Layer 6 of a small transformer language model trained on English Wikipedia (12 layers, counted from 0, width 96).
A neuron's activation on a vector x is ReLU(weights . x), where the dot is the dot product.

Input weights of the MLP neurons that the questions are about. A number n stands for (n - 500) times 0.0021.
n17: 675 664 321 507 518 373 375 478 585 214 688 441 497 393 529 479 598 482 885 564 552 399 515 432 518 340 679 419 564 601 532 486 651 545 507 378 456 330 343 547 433 653 625 537 549 659 398 598 541 299 651 578 381 621 333 568 256 484 478 363 597 461 464 579 366 545 257 486 619 526 459 560 580 610 590 591 452 536 582 534 365 540 478 326 673 476 525 438 352 592 278 476 493 359 387 618
n31: 426 555 419 560 693 511 433 471 749 376 411 436 638 444 407 522 522 511 442 446 518 357 644 629 610 454 460 410 297 641 134 580 472 523 560 386 387 639 557 524 511 362 427 593 671 647 806 572 519 378 407 489 573 755 400 484 465 365 285 411 309 532 429 294 584 557 796 623 603 339 434 485 442 623 416 461 514 329 395 629 538 294 511 524 481 468 607 560 413 514 429 552 614 615 377 716
n40: 530 318 636 541 500 369 650 607 688 229 375 500 570 631 385 611 524 446 500 731 544 375 646 500 395 390 605 572 380 690 626 369 594 639 231 534 362 360 545 321 676 496 461 610 348 574 413 629 448 581 544 706 515 450 433 544 418 325 531 416 466 523 392 590 35 421 450 549 607 606 420 536 525 492 562 519 448 411 400 692 370 614 523 409 684 422 500 665 482 500 571 292 770 592 301 625
n43: 368 540 497 619 458 539 552 519 405 383 490 562 422 696 529 469 698 344 437 588 549 379 503 547 344 476 603 504 690 670 358 335 406 684 425 514 646 429 421 520 486 514 345 413 393 582 518 469 504 470 537 334 574 507 374 402 500 605 536 517 442 566 579 440 559 617 657 521 784 708 483 511 652 774 447 217 322 412 568 449 237 789 365 500 414 456 543 438 383 571 676 473 503 643 476 369
n61: 384 430 467 648 533 487 446 454 402 490 602 668 657 414 586 417 242 376 465 313 585 651 615 469 634 544 458 406 549 494 446 487 478 544 349 347 430 720 443 445 574 537 373 460 449 313 553 567 456 559 540 551 519 415 513 426 516 462 566 653 465 555 651 536 408 554 423 541 584 411 497 412 606 552 323 602 862 471 593 463 589 543 549 436 418 588 503 629 614 609 228 528 613 583 374 281
n72: 378 250 429 312 542 752 234 406 137 606 343 492 681 539 573 621 655 491 211 475 569 453 514 674 389 616 615 818 690 547 275 391 591 667 324 380 583 290 678 612 408 357 318 540 558 718 474 554 474 399 528 332 387 339 530 559 480 485 577 568 516 567 657 474 593 529 463 291 575 544 319 571 551 672 325 417 459 534 617 468 407 419 342 484 715 777 564 422 559 800 539 268 516 588 559 496
n112: 575 415 481 516 233 569 250 496 487 434 532 384 524 459 324 468 625 413 573 614 303 380 456 433 632 352 162 677 606 305 492 638 199 518 492 697 589 582 568 578 537 584 656 558 524 471 450 617 534 363 574 509 304 866 588 300 543 470 471 477 424 484 893 587 671 692 384 603 417 565 564 509 305 455 546 500 472 250 531 618 358 238 488 307 535 547 533 683 360 587 667 624 466 480 459 533
n153: 511 456 486 421 695 546 500 774 661 555 462 416 452 596 647 458 634 594 234 635 567 469 739 585 410 462 418 672 477 654 427 184 550 444 534 500 365 582 568 346 454 238 426 401 489 535 731 515 472 396 434 800 485 625 235 382 493 482 480 573 545 646 493 664 504 515 319 511 516 406 436 565 311 481 531 337 477 527 600 671 557 602 508 460 479 444 610 590 98 485 603 518 454 623 196 625
n162: 461 379 673 814 514 524 287 545 738 558 364 579 475 503 324 517 445 561 601 409 492 398 639 419 800 460 633 396 409 485 716 668 453 400 582 583 405 390 437 602 697 376 517 474 540 719 545 443 567 552 471 500 348 341 572 515 507 564 497 497 438 477 585 660 521 543 610 467 558 361 458 408 367 547 265 444 444 605 574 561 422 418 486 335 468 533 561 615 463 575 448 279 488 333 406 612
n174: 509 332 387 553 473 533 377 446 393 552 182 539 555 481 742 467 645 405 344 470 520 466 415 541 650 444 402 619 391 534 497 645 615 459 556 664 506 454 699 494 653 407 448 442 509 555 550 437 497 605 514 256 439 600 407 582 658 489 386 366 565 536 678 488 633 547 556 506 623 376 440 659 463 431 476 500 529 366 500 485 589 472 509 517 266 424 521 500 422 520 652 569 441 494 386 527
n186: 616 483 249 387 485 422 447 532 497 355 659 456 562 473 672 456 589 418 572 383 515 564 485 520 464 662 470 382 458 583 524 578 394 497 483 426 622 540 485 639 586 491 377 554 553 664 423 692 369 632 486 321 288 407 552 448 486 699 711 294 629 554 679 473 516 394 451 430 507 607 493 330 427 563 506 418 468 647 529 468 516 400 473 435 484 541 536 488 450 416 494 639 522 343 545 567
n233: 443 400 571 274 696 686 606 466 403 577 458 541 535 523 335 345 625 197 508 686 621 564 566 366 603 774 282 351 572 789 345 340 496 652 611 583 356 220 438 476 294 357 241 488 400 543 491 542 218 573 745 438 415 432 396 322 451 619 474 396 777 546 516 427 673 558 574 541 538 388 510 420 468 631 727 641 467 419 667 419 397 805 474 500 379 418 423 566 582 529 881 468 457 374 677 444
n237: 450 500 596 403 615 680 305 566 515 652 471 685 591 456 413 449 538 593 357 437 452 410 628 489 455 460 589 431 600 685 580 555 490 384 342 442 521 511 725 486 265 477 511 521 260 245 390 566 523 326 507 461 397 433 594 471 318 725 168 378 673 463 459 593 562 641 677 658 461 422 421 415 410 356 549 728 486 611 330 316 597 635 470 535 739 682 373 457 493 546 303 661 405 500 559 470
n241: 428 587 443 401 415 466 632 457 479 462 423 513 503 497 455 436 715 407 473 473 617 707 368 471 479 620 562 634 364 409 571 337 403 512 731 543 513 728 553 381 470 245 527 536 681 779 598 332 507 497 529 589 474 473 434 667 582 586 458 635 683 615 484 497 379 340 319 503 511 346 385 650 388 466 410 580 480 650 490 634 625 452 404 214 399 342 335 487 525 405 490 523 362 574 554 479
n255: 490 525 518 583 699 487 555 615 568 291 455 416 628 455 541 432 271 533 598 661 408 624 473 320 523 506 360 275 540 546 441 635 474 571 497 416 491 453 497 547 516 392 507 538 542 490 317 513 534 652 463 376 497 636 584 290 529 545 665 450 484 467 488 573 514 713 572 619 656 431 394 521 349 569 213 597 529 447 465 415 625 339 734 599 304 494 584 378 631 662 426 325 518 513 566 370
n291: 433 594 586 679 689 404 550 637 508 384 504 455 693 609 378 618 629 601 508 335 390 407 481 264 554 470 260 353 585 606 625 641 324 652 507 515 464 456 428 573 332 461 616 442 349 181 516 337 528 566 540 528 320 388 547 336 541 577 390 572 414 374 561 558 492 590 659 679 478 451 338 766 385 278 558 771 552 523 371 577 706 523 624 471 423 604 251 522 447 563 284 700 383 587 363 562
n301: 629 606 591 395 567 416 451 422 376 595 383 737 584 529 302 597 332 461 681 706 446 362 517 342 642 497 362 453 511 609 393 514 400 573 534 441 550 577 445 626 444 500 514 507 286 461 428 535 296 450 600 474 493 549 604 442 263 618 346 375 445 552 552 553 658 545 576 592 409 626 535 162 333 476 525 589 354 314 349 547 581 628 450 612 634 449 504 623 373 658 414 334 600 705 636 627
n316: 634 347 404 419 388 579 364 468 397 620 539 500 451 496 329 484 666 484 429 393 646 516 582 477 516 372 460 475 480 586 610 251 486 422 496 664 410 750 488 425 575 439 393 462 473 552 545 410 479 337 665 591 413 460 273 666 332 543 456 534 508 500 548 592 550 527 375 365 481 558 644 750 485 512 540 527 708 667 473 941 250 737 576 197 235 538 773 635 526 660 390 616 201 433 453 440
n319: 365 420 306 553 541 354 339 534 539 507 757 493 492 456 437 507 382 507 595 422 659 635 705 382 286 554 548 577 517 471 527 466 405 558 517 497 352 480 329 422 429 374 414 600 503 431 486 658 475 392 577 557 431 377 632 509 444 537 622 561 590 703 494 524 296 330 611 603 461 647 427 432 423 728 448 580 384 575 523 477 371 507 234 635 511 671 528 560 573 270 563 571 654 618 741 600
n320: 611 806 389 687 356 598 332 349 585 248 403 516 547 553 538 553 588 492 267 627 396 421 713 685 392 512 438 432 533 539 528 197 429 666 592 431 248 394 359 364 516 487 451 676 625 467 386 646 739 539 438 530 705 393 517 504 460 630 580 546 300 524 531 454 444 416 451 516 711 556 330 603 485 684 180 544 572 467 228 413 578 467 458 403 544 619 533 492 759 425 685 547 712 402 272 670
n335: 531 809 411 428 447 542 529 361 577 344 327 669 506 613 572 580 403 358 682 489 624 514 587 497 482 555 639 587 712 610 507 686 439 475 346 458 487 405 465 440 399 551 440 249 424 489 482 538 210 578 630 618 412 241 522 392 565 503 299 673 349 468 451 611 445 673 331 521 457 340 424 693 540 648 475 652 435 642 425 622 496 500 507 437 582 595 446 661 448 398 287 557 646 538 419 546
n346: 496 525 298 576 564 433 538 584 379 391 511 522 704 548 431 515 332 697 489 489 466 447 630 586 137 684 492 539 646 633 567 470 571 702 267 603 401 600 382 600 366 442 530 621 607 606 385 511 430 482 518 508 468 462 377 320 333 646 531 426 354 452 503 489 473 408 362 398 500 871 429 472 647 500 530 724 238 669 518 579 401 473 253 602 393 522 709 285 562 428 500 440 441 470 735 530
n362: 475 441 486 322 574 734 493 411 139 566 672 475 636 443 447 558 493 725 416 610 560 437 491 570 596 604 482 386 515 659 243 420 522 536 546 853 507 556 486 545 529 650 353 451 482 552 432 533 561 373 597 381 458 555 410 337 330 663 362 455 586 620 497 248 465 468 476 286 536 496 579 369 466 591 652 374 568 563 535 693 481 760 251 383 465 380 478 582 497 465 751 344 453 485 460 607
n378: 424 475 466 561 612 575 491 609 449 679 445 584 508 518 362 559 638 241 477 500 618 320 627 456 653 497 397 568 539 548 490 428 457 630 481 490 516 509 419 444 458 460 335 772 652 510 618 646 668 595 488 238 532 477 473 437 681 390 500 416 632 575 580 367 717 503 679 676 500 590 478 604 512 454 360 384 484 242 541 367 368 510 420 562 441 481 507 570 375 589 389 522 642 513 268 370
n381: 575 597 380 504 478 533 374 457 427 481 478 522 679 632 250 354 481 697 533 566 542 657 637 638 612 417 485 546 825 443 307 562 551 424 500 301 503 549 522 479 434 447 270 546 576 238 561 395 423 412 521 241 521 433 658 258 379 580 703 264 482 386 479 455 577 413 452 554 653 473 427 465 576 816 310 648 582 648 596 684 593 493 507 542 664 582 631 450 418 543 421 510 497 445 430 325
n382: 599 521 429 412 588 606 458 578 539 530 697 437 531 736 527 466 628 362 639 500 429 235 525 529 695 418 466 484 481 621 725 628 444 428 408 571 629 841 519 543 511 391 325 482 407 331 586 732 429 325 342 401 249 492 426 470 551 662 411 229 396 425 528 642 484 608 376 669 389 596 528 448 372 504 615 652 260 751 340 351 580 554 485 546 315 335 527 408 458 595 407 709 493 481 538 446

Each question shows a token from some text and the vector x that enters the MLP there. A number n stands for (n - 500) times 0.011.

" been": 521 675 459 618 494 559 459 323 427 500 457 498 413 488 507 482 485 490 330 569 263 493 311 488 590 550 586 417 488 409 633 552 543 612 445 486 656 557 556 566 552 528 676 485 438 510 429 358 439 610 507 335 599 474 454 546 542 320 450 599 571 509 160 607 508 465 714 646 323 515 658 570 567 478 570 543 428 443 629 455 524 322 499 438 403 449 602 487 498 471 421 554 409 631 455 463
Which two neurons fire most, strongest first? n174, n291

" in": 428 637 550 568 506 440 501 417 440 496 478 457 399 581 422 470 457 581 443 592 376 523 403 541 581 485 517 412 452 367 545 534 694 504 492 460 789 481 440 441 551 500 613 470 371 571 506 451 561 541 316 584 520 502 343 531 553 334 631 501 657 581 383 600 416 465 590 556 491 520 714 522 649 566 617 385 504 289 552 408 508 338 558 507 495 506 631 345 545 495 421 583 269 598 343 553
The neuron with the highest activation: n17

" press": 484 585 596 497 525 695 419 342 533 414 417 424 429 483 435 621 426 500 340 478 265 488 325 477 581 497 545 460 424 352 517 512 719 470 547 556 690 524 456 616 538 462 607 519 279 480 431 521 421 615 579 523 733 459 511 510 552 348 539 639 516 502 520 517 439 361 567 675 291 532 652 453 468 584 547 592 487 431 509 336 510 406 475 606 450 564 574 524 490 405 525 634 350 687 441 383
The neuron with the highest activation: n301

" powered": 550 738 563 412 518 538 444 394 454 579 515 318 409 370 471 482 594 576 346 490 379 501 239 455 702 501 564 350 440 611 545 554 678 491 568 570 522 481 588 478 561 483 517 547 365 529 382 522 454 469 430 492 634 415 528 392 547 369 569 628 598 504 381 507 387 442 576 479 368 480 556 531 552 554 627 411 471 609 487 360 513 375 425 550 391 743 613 510 547 586 589 483 296 546 372 527
The most active neuron and its activation: n362, at about 2.4

" always": 496 614 390 489 594 569 450 216 403 518 461 487 239 479 432 518 447 477 331 556 401 514 334 551 567 545 521 420 570 490 641 573 534 557 607 512 494 448 458 530 467 561 718 556 440 504 549 475 358 727 475 415 623 450 473 543 538 373 420 558 496 562 419 723 521 562 639 598 352 432 599 543 603 610 603 483 366 441 564 371 536 296 435 447 403 518 573 519 499 350 476 593 446 601 502 488
Which two neurons fire most, strongest first? n335, n174

" room": 483 652 616 469 545 558 444 370 450 525 423 527 290 472 326 372 331 553 378 529 437 556 221 514 595 490 444 556 440 404 585 661 543 512 655 562 696 511 514 435 516 481 615 625 328 467 499 437 397 582 496 498 556 383 384 607 540 392 583 660 675 592 387 588 477 435 620 544 352 475 687 492 484 582 623 413 446 459 559 477 461 413 507 636 435 451 552 449 499 433 464 680 326 543 482 498
The neuron with the highest activation: n241

" teaching": 568 706 635 423 539 654 568 302 494 445 501 326 502 509 428 491 419 540 236 658 432 497 448 553 560 524 538 416 390 473 590 546 634 434 505 514 577 448 532 574 520 506 592 481 338 460 277 457 411 520 405 492 543 416 452 561 555 346 660 686 607 411 388 650 521 356 564 591 534 498 635 492 554 516 593 533 560 409 542 395 520 413 470 545 510 601 552 399 630 381 591 618 216 490 428 513
The neuron with the highest activation: n320

" after": 534 616 398 481 545 584 634 421 436 453 386 459 414 568 401 639 618 569 397 438 368 610 224 541 551 585 499 423 596 369 672 572 543 546 429 559 726 465 411 527 496 501 709 486 376 579 400 450 464 602 476 428 410 390 404 480 416 302 498 582 550 577 407 587 494 451 642 608 488 503 668 454 536 546 608 413 523 407 539 433 569 341 462 578 359 511 628 463 520 481 398 614 439 563 417 443
The neuron with the highest activation: n291

" tale": 540 708 536 504 522 585 524 301 412 588 553 434 348 557 453 481 402 546 436 607 374 517 264 569 576 560 461 452 426 480 587 540 709 520 519 515 621 481 478 467 618 515 558 532 242 440 432 479 405 584 560 449 676 461 418 468 550 309 614 682 583 571 377 647 505 365 580 580 347 508 610 328 451 582 616 514 563 458 562 390 453 401 550 430 464 533 474 437 435 432 557 597 213 642 487 499
The most active neuron and its activation: n301, at about 1

" length": 449 649 519 497 493 648 506 382 413 509 562 362 550 363 420 556 458 555 429 516 412 544 335 541 601 500 540 544 474 579 632 467 757 512 555 461 693 371 557 458 691 509 514 589 483 348 478 388 452 619 549 437 571 417 367 565 613 453 549 566 576 530 397 633 435 333 637 443 277 542 542 409 492 497 586 412 490 525 439 399 393 249 490 586 509 651 525 424 554 343 540 580 421 654 488 457
The neuron with the highest activation: n72

" prompted": 489 789 590 467 527 600 616 323 492 471 462 356 369 451 510 532 584 494 338 502 279 511 419 549 560 578 469 324 470 457 565 525 590 519 446 536 351 489 447 553 564 543 532 530 297 607 339 454 466 525 381 390 677 414 476 355 500 351 621 583 569 642 410 605 493 389 621 580 435 625 542 408 573 532 629 496 518 409 637 431 555 356 413 439 475 630 648 497 602 466 568 512 433 543 396 498
The most active neuron and its activation: n320, at about 4.2

" speed": 401 641 525 463 518 676 526 434 447 456 436 368 553 431 430 588 400 533 385 455 352 588 239 585 586 466 578 529 409 611 534 499 585 425 557 498 750 373 596 456 652 530 543 483 368 389 519 481 468 619 653 448 564 445 492 548 525 333 695 679 536 550 417 627 442 390 599 516 269 397 664 536 551 490 674 412 479 506 405 392 501 309 524 627 373 608 579 457 516 360 488 563 362 617 482 498
The most active neuron and its activation: n174, at about 1.3

" US": 549 714 624 488 481 656 518 303 496 542 404 335 444 379 467 549 530 561 452 694 403 558 411 528 456 473 599 439 442 341 459 444 573 367 744 616 550 469 448 548 529 436 496 573 328 570 407 535 512 511 418 530 658 443 401 509 622 348 531 475 587 599 395 482 479 548 616 590 185 487 716 445 538 459 640 455 400 453 528 432 635 391 489 474 524 461 495 486 554 469 496 584 351 647 434 432
Which three neurons fire most, strongest first? n241, n362, n301

" Lt": 491 717 683 602 580 508 549 320 416 532 483 383 440 445 489 525 450 541 421 502 377 534 418 555 528 467 581 300 439 442 656 457 601 515 583 550 388 421 473 583 653 613 649 502 430 629 320 526 434 546 448 472 620 414 535 586 472 313 645 551 603 570 353 430 495 391 566 577 264 507 891 342 547 424 647 373 411 548 478 443 497 323 535 525 503 498 528 558 548 471 448 499 473 483 374 562
The neuron with the highest activation: n162

" at": 555 708 593 502 556 477 516 325 437 532 451 405 434 504 473 548 516 519 396 480 425 562 324 556 576 455 526 347 471 572 574 483 700 351 591 589 584 603 453 452 650 525 537 426 297 545 496 488 526 546 469 473 500 437 335 479 480 434 587 463 574 559 414 708 476 383 547 660 378 596 620 572 597 554 651 295 524 332 479 492 516 348 523 521 450 480 638 464 518 522 395 557 366 580 345 483
The neuron with the highest activation: n316

"\",": 516 809 405 513 548 568 612 399 506 517 541 371 463 569 447 478 513 498 419 539 283 634 368 421 492 494 490 524 449 408 458 491 746 546 480 474 530 573 516 557 514 490 449 572 404 493 432 520 447 593 337 414 517 437 477 422 453 311 595 577 644 631 406 623 376 418 578 521 270 584 682 388 580 645 608 504 518 522 638 429 398 371 484 535 515 549 538 419 510 473 431 674 300 616 405 433
The neuron with the highest activation: n381

" Ob": 488 706 851 527 539 534 415 337 439 557 527 309 433 293 553 507 302 512 338 414 496 524 383 445 588 473 585 468 505 455 635 455 534 349 578 503 556 414 543 539 627 536 688 502 412 593 483 477 401 607 443 514 569 551 358 556 531 300 604 571 507 608 361 527 444 407 365 582 290 539 751 404 554 620 590 452 395 530 579 408 568 407 423 583 503 538 589 601 502 408 386 553 514 518 489 463
The neuron with the highest activation: n162

" market": 527 621 501 506 561 676 461 270 494 426 428 476 304 358 372 636 428 532 383 525 448 540 327 538 515 518 513 463 471 352 493 538 558 467 546 626 560 467 485 517 484 539 675 575 292 443 473 470 443 622 556 520 624 449 459 516 554 453 580 681 680 537 447 567 402 498 619 546 275 441 679 543 497 468 669 507 409 480 551 397 555 417 480 546 408 512 536 532 450 351 493 628 262 693 405 460
The most active neuron and its activation: n291, at about 1.5

" a": 508 597 542 490 512 438 528 394 398 424 513 424 212 552 389 513 433 522 443 554 395 448 284 567 450 468 758 385 494 542 599 434 577 503 524 545 614 554 477 586 560 493 441 474 465 544 467 489 443 558 606 337 582 463 444 549 659 361 505 677 549 589 226 651 493 454 544 483 372 437 779 454 674 464 606 415 494 533 481 382 515 391 560 476 571 510 632 519 561 455 458 698 369 527 396 393
The neuron with the highest activation: n316

" 4": 563 650 616 458 565 526 509 405 445 623 539 269 353 534 364 493 491 514 439 575 467 578 349 521 547 380 560 524 457 548 607 497 778 424 667 603 602 510 390 490 642 431 583 508 377 519 429 386 471 521 487 504 556 476 287 442 585 331 479 510 551 596 436 604 412 550 642 490 315 548 675 370 461 574 605 418 504 455 560 371 573 467 571 580 541 564 605 524 484 317 402 554 395 543 313 436
The most active neuron and its activation: n153, at about 2.1

" would": 493 674 519 441 527 608 414 308 336 569 433 354 441 430 548 495 509 488 290 565 360 521 375 560 564 611 666 551 472 588 630 631 575 525 545 521 556 467 564 480 477 474 588 516 337 520 418 384 458 582 292 389 601 385 456 563 520 354 541 441 558 581 484 550 444 503 647 613 274 578 497 469 631 568 607 444 451 486 599 412 539 319 517 522 540 618 609 500 573 442 520 479 317 577 480 407
The most active neuron and its activation: n72, at about 4.7

".\"": 467 681 523 521 538 620 568 468 547 459 562 327 559 549 505 460 486 521 500 528 275 547 419 525 409 477 540 530 490 358 513 503 684 505 374 586 409 562 429 570 514 462 551 680 334 453 437 515 481 624 349 474 591 372 477 375 490 331 546 531 522 535 427 664 421 311 600 545 272 642 709 333 520 606 535 525 512 433 640 462 391 350 536 508 479 700 632 463 584 394 420 568 380 583 507 470
The most active neuron and its activation: n346, at about 4.7

" to": 549 602 591 470 595 519 501 369 505 584 466 428 528 574 491 497 545 599 434 535 276 590 326 462 535 548 539 341 531 422 678 586 618 429 645 565 557 382 588 468 434 581 592 469 364 554 306 403 472 420 325 491 499 436 339 572 496 419 523 562 539 593 481 728 536 454 567 504 406 445 608 412 576 612 625 386 477 358 598 393 502 338 528 535 557 535 659 516 576 513 467 484 309 531 398 393
The neuron with the highest activation: n162

" could": 486 659 519 482 566 585 365 264 321 443 507 369 445 375 533 557 455 509 345 495 459 530 351 530 594 621 645 346 443 554 619 578 662 421 554 482 562 459 522 532 565 457 615 518 423 516 424 404 450 600 318 394 543 438 430 522 535 354 545 505 542 568 444 597 442 507 657 497 313 566 490 563 661 514 622 435 423 580 616 324 515 286 480 549 505 636 610 482 594 569 514 496 382 591 548 412
Which two neurons fire most, strongest first? n72, n174

";": 477 854 450 514 528 518 459 368 475 526 612 233 391 421 452 451 514 591 422 523 330 612 386 468 607 448 663 463 554 456 578 560 688 385 502 530 538 585 502 533 588 412 562 472 416 496 518 473 442 510 477 428 545 383 380 541 514 374 564 483 561 519 503 598 394 330 602 577 242 559 677 430 605 686 533 461 500 466 557 469 450 317 460 541 480 631 595 522 470 457 455 607 384 554 425 521
Which two neurons fire most, strongest first? n381, n319

" and": 487 691 460 540 599 661 382 341 505 449 568 464 136 512 478 532 582 553 441 584 287 589 370 518 527 517 681 364 606 453 522 486 534 479 484 455 550 497 501 448 341 548 574 498 334 551 391 529 577 431 466 423 482 537 459 582 439 335 518 619 652 582 417 631 449 406 620 612 396 517 758 439 601 516 578 524 513 478 470 411 444 328 510 466 420 583 635 447 510 330 452 595 433 579 502 435
The neuron with the highest activation: n237

" Thi": 448 685 597 527 538 617 443 318 518 694 485 409 462 471 576 442 152 562 364 497 507 585 346 542 541 548 518 322 534 500 600 621 587 431 599 578 622 464 474 520 519 455 585 572 374 519 359 427 462 651 415 313 656 499 500 548 516 270 537 565 617 580 390 409 533 455 493 520 364 486 693 416 558 550 607 453 517 465 491 338 442 474 588 601 477 483 673 397 386 475 418 554 427 545 471 577
The most active neuron and its activation: n255, at about 1.7

" m": 464 576 619 553 577 493 375 386 505 418 428 473 341 289 458 475 506 508 407 477 502 503 371 513 584 404 647 403 421 559 595 495 680 435 490 617 612 585 509 451 521 431 639 562 522 470 508 417 500 696 506 472 554 382 460 534 576 229 630 602 546 613 433 639 397 436 589 552 179 503 813 558 540 478 634 396 466 496 514 329 424 385 508 639 522 490 610 436 508 402 481 568 380 632 403 522
Which two neurons fire most, strongest first? n174, n378

" having": 432 724 466 508 604 445 421 289 388 457 487 390 483 419 528 510 495 586 413 539 370 465 309 543 564 572 540 421 575 522 664 502 521 524 558 511 636 509 452 578 429 570 636 481 378 520 404 467 478 633 305 422 532 420 404 591 551 349 616 590 587 613 365 632 420 441 660 583 300 628 527 459 615 589 563 551 508 557 466 317 544 322 490 522 352 590 636 532 470 381 415 545 439 526 455 558
Which three neurons fire most, strongest first? n291, n186, n346

" had": 460 689 440 526 583 424 426 343 359 417 491 384 468 447 526 514 575 561 411 500 400 456 394 530 560 687 500 322 465 530 617 440 473 567 527 549 606 507 483 599 521 539 628 481 330 537 445 486 495 540 319 442 499 408 389 563 549 324 638 637 553 575 261 613 400 498 619 550 227 713 619 544 624 527 567 495 489 565 568 304 510 380 463 534 381 632 657 476 477 391 513 546 481 532 512 538
Which three neurons fire most, strongest first? n346, n186, n319

" kn": 505 608 598 618 565 558 555 436 495 528 449 435 356 400 416 505 428 541 411 404 532 596 447 466 547 418 564 513 465 530 558 441 605 393 503 526 642 488 479 459 629 442 550 599 462 455 600 346 455 705 533 462 569 382 428 561 528 277 625 551 502 676 534 586 552 494 560 591 111 452 790 508 463 453 636 498 446 445 490 371 423 309 559 557 391 548 584 464 501 467 556 575 357 628 294 506
The most active neuron and its activation: n378, at about 2.3

" \"": 535 797 535 550 546 590 393 356 403 584 415 480 339 423 564 437 427 487 351 618 457 640 242 544 534 624 501 455 534 471 557 619 645 560 500 516 591 530 367 458 511 508 492 558 397 522 534 498 376 657 528 451 532 440 418 420 634 216 567 548 488 563 408 581 438 532 525 585 372 521 608 408 514 627 531 556 470 467 551 439 633 420 488 460 489 671 525 529 521 431 406 584 339 543 382 347
The most active neuron and its activation: n335, at about 3.7

" 1942": 497 593 660 465 465 678 578 376 490 396 521 332 288 505 358 507 617 599 460 558 464 567 418 516 526 399 505 399 454 568 563 543 639 464 514 532 500 391 500 510 625 449 463 486 467 613 474 521 454 576 407 589 495 407 483 630 620 321 590 571 656 578 381 549 333 381 555 637 213 596 740 446 525 485 668 300 432 504 530 426 395 313 525 574 474 514 529 523 568 367 468 564 455 581 404 533
The neuron with the highest activation: n40

" no": 479 561 544 450 533 604 469 297 352 424 530 480 287 623 353 594 390 528 412 598 437 507 404 501 554 561 616 510 595 504 504 423 502 503 567 529 675 506 479 570 462 648 669 607 371 527 318 456 373 597 582 463 529 455 307 682 647 336 488 562 545 559 343 625 530 487 564 505 205 425 667 465 539 557 617 508 517 470 538 412 581 440 485 545 463 590 616 559 412 379 385 557 456 548 359 436
The neuron with the highest activation: n335

" writing": 545 639 662 528 542 551 528 315 593 570 570 294 496 573 478 540 419 500 354 583 338 488 440 492 482 536 448 494 426 433 648 595 631 508 599 611 516 513 401 564 489 508 613 517 296 485 341 488 405 652 439 473 484 458 410 444 666 318 578 654 573 443 582 657 489 410 593 438 463 621 646 374 514 575 586 523 533 345 556 362 473 395 428 513 436 552 553 419 482 330 710 581 321 558 424 435
Which two neurons fire most, strongest first? n112, n233

",": 524 791 503 495 576 593 527 384 455 484 548 380 316 472 429 465 478 595 416 582 347 597 358 456 582 436 561 565 528 378 557 540 752 532 377 452 548 545 530 497 403 482 583 518 357 509 491 480 443 442 354 414 558 432 431 540 479 397 552 560 603 589 414 679 420 403 644 566 219 501 557 426 571 575 593 529 400 521 648 435 481 356 457 549 464 623 601 501 496 464 374 676 381 581 409 445
Which three neurons fire most, strongest first? n237, n382, n381

" ×": 526 621 634 464 510 482 386 330 442 578 581 330 371 373 479 513 458 582 408 566 514 548 354 486 518 539 631 388 537 646 491 536 633 348 620 531 730 503 568 415 614 474 520 481 415 482 518 534 461 450 498 386 638 437 339 559 622 320 590 591 546 552 398 702 453 471 660 575 250 498 681 441 596 502 608 323 377 594 421 476 480 371 474 491 518 601 567 470 481 427 556 603 302 491 398 520
Which three neurons fire most, strongest first? n316, n362, n382

" submerged": 551 700 544 485 498 538 449 376 428 459 518 287 404 411 386 545 514 546 436 484 448 541 282 368 500 536 551 410 437 565 556 539 574 456 541 581 678 370 536 539 553 497 672 569 408 508 355 460 510 627 499 450 630 410 470 322 558 390 721 562 538 641 365 707 528 394 586 559 282 502 831 578 446 515 707 405 490 428 500 377 477 282 415 451 508 630 555 471 525 492 549 596 343 560 433 494
The neuron with the highest activation: n112

" further": 419 603 527 429 599 600 498 304 452 545 451 309 447 484 402 513 563 533 305 593 267 425 305 450 586 481 564 436 569 436 589 509 658 489 467 550 665 521 476 494 596 547 602 544 331 498 310 508 535 608 506 515 707 476 426 522 533 445 468 572 497 617 507 647 416 454 639 546 376 515 585 451 477 612 649 473 535 418 545 337 543 316 492 562 386 538 618 599 541 377 431 578 305 574 456 469
The neuron with the highest activation: n112

" her": 499 548 636 379 566 593 458 370 425 592 497 370 277 590 443 522 290 615 444 596 409 472 322 465 484 509 545 458 565 589 643 523 563 572 639 539 680 519 495 500 630 436 470 538 338 508 408 535 451 566 358 433 595 390 366 466 661 363 548 606 528 607 508 580 412 472 652 617 306 579 645 431 631 555 643 541 449 321 468 409 493 363 491 499 532 457 578 569 507 355 494 545 341 529 449 440
The neuron with the highest activation: n301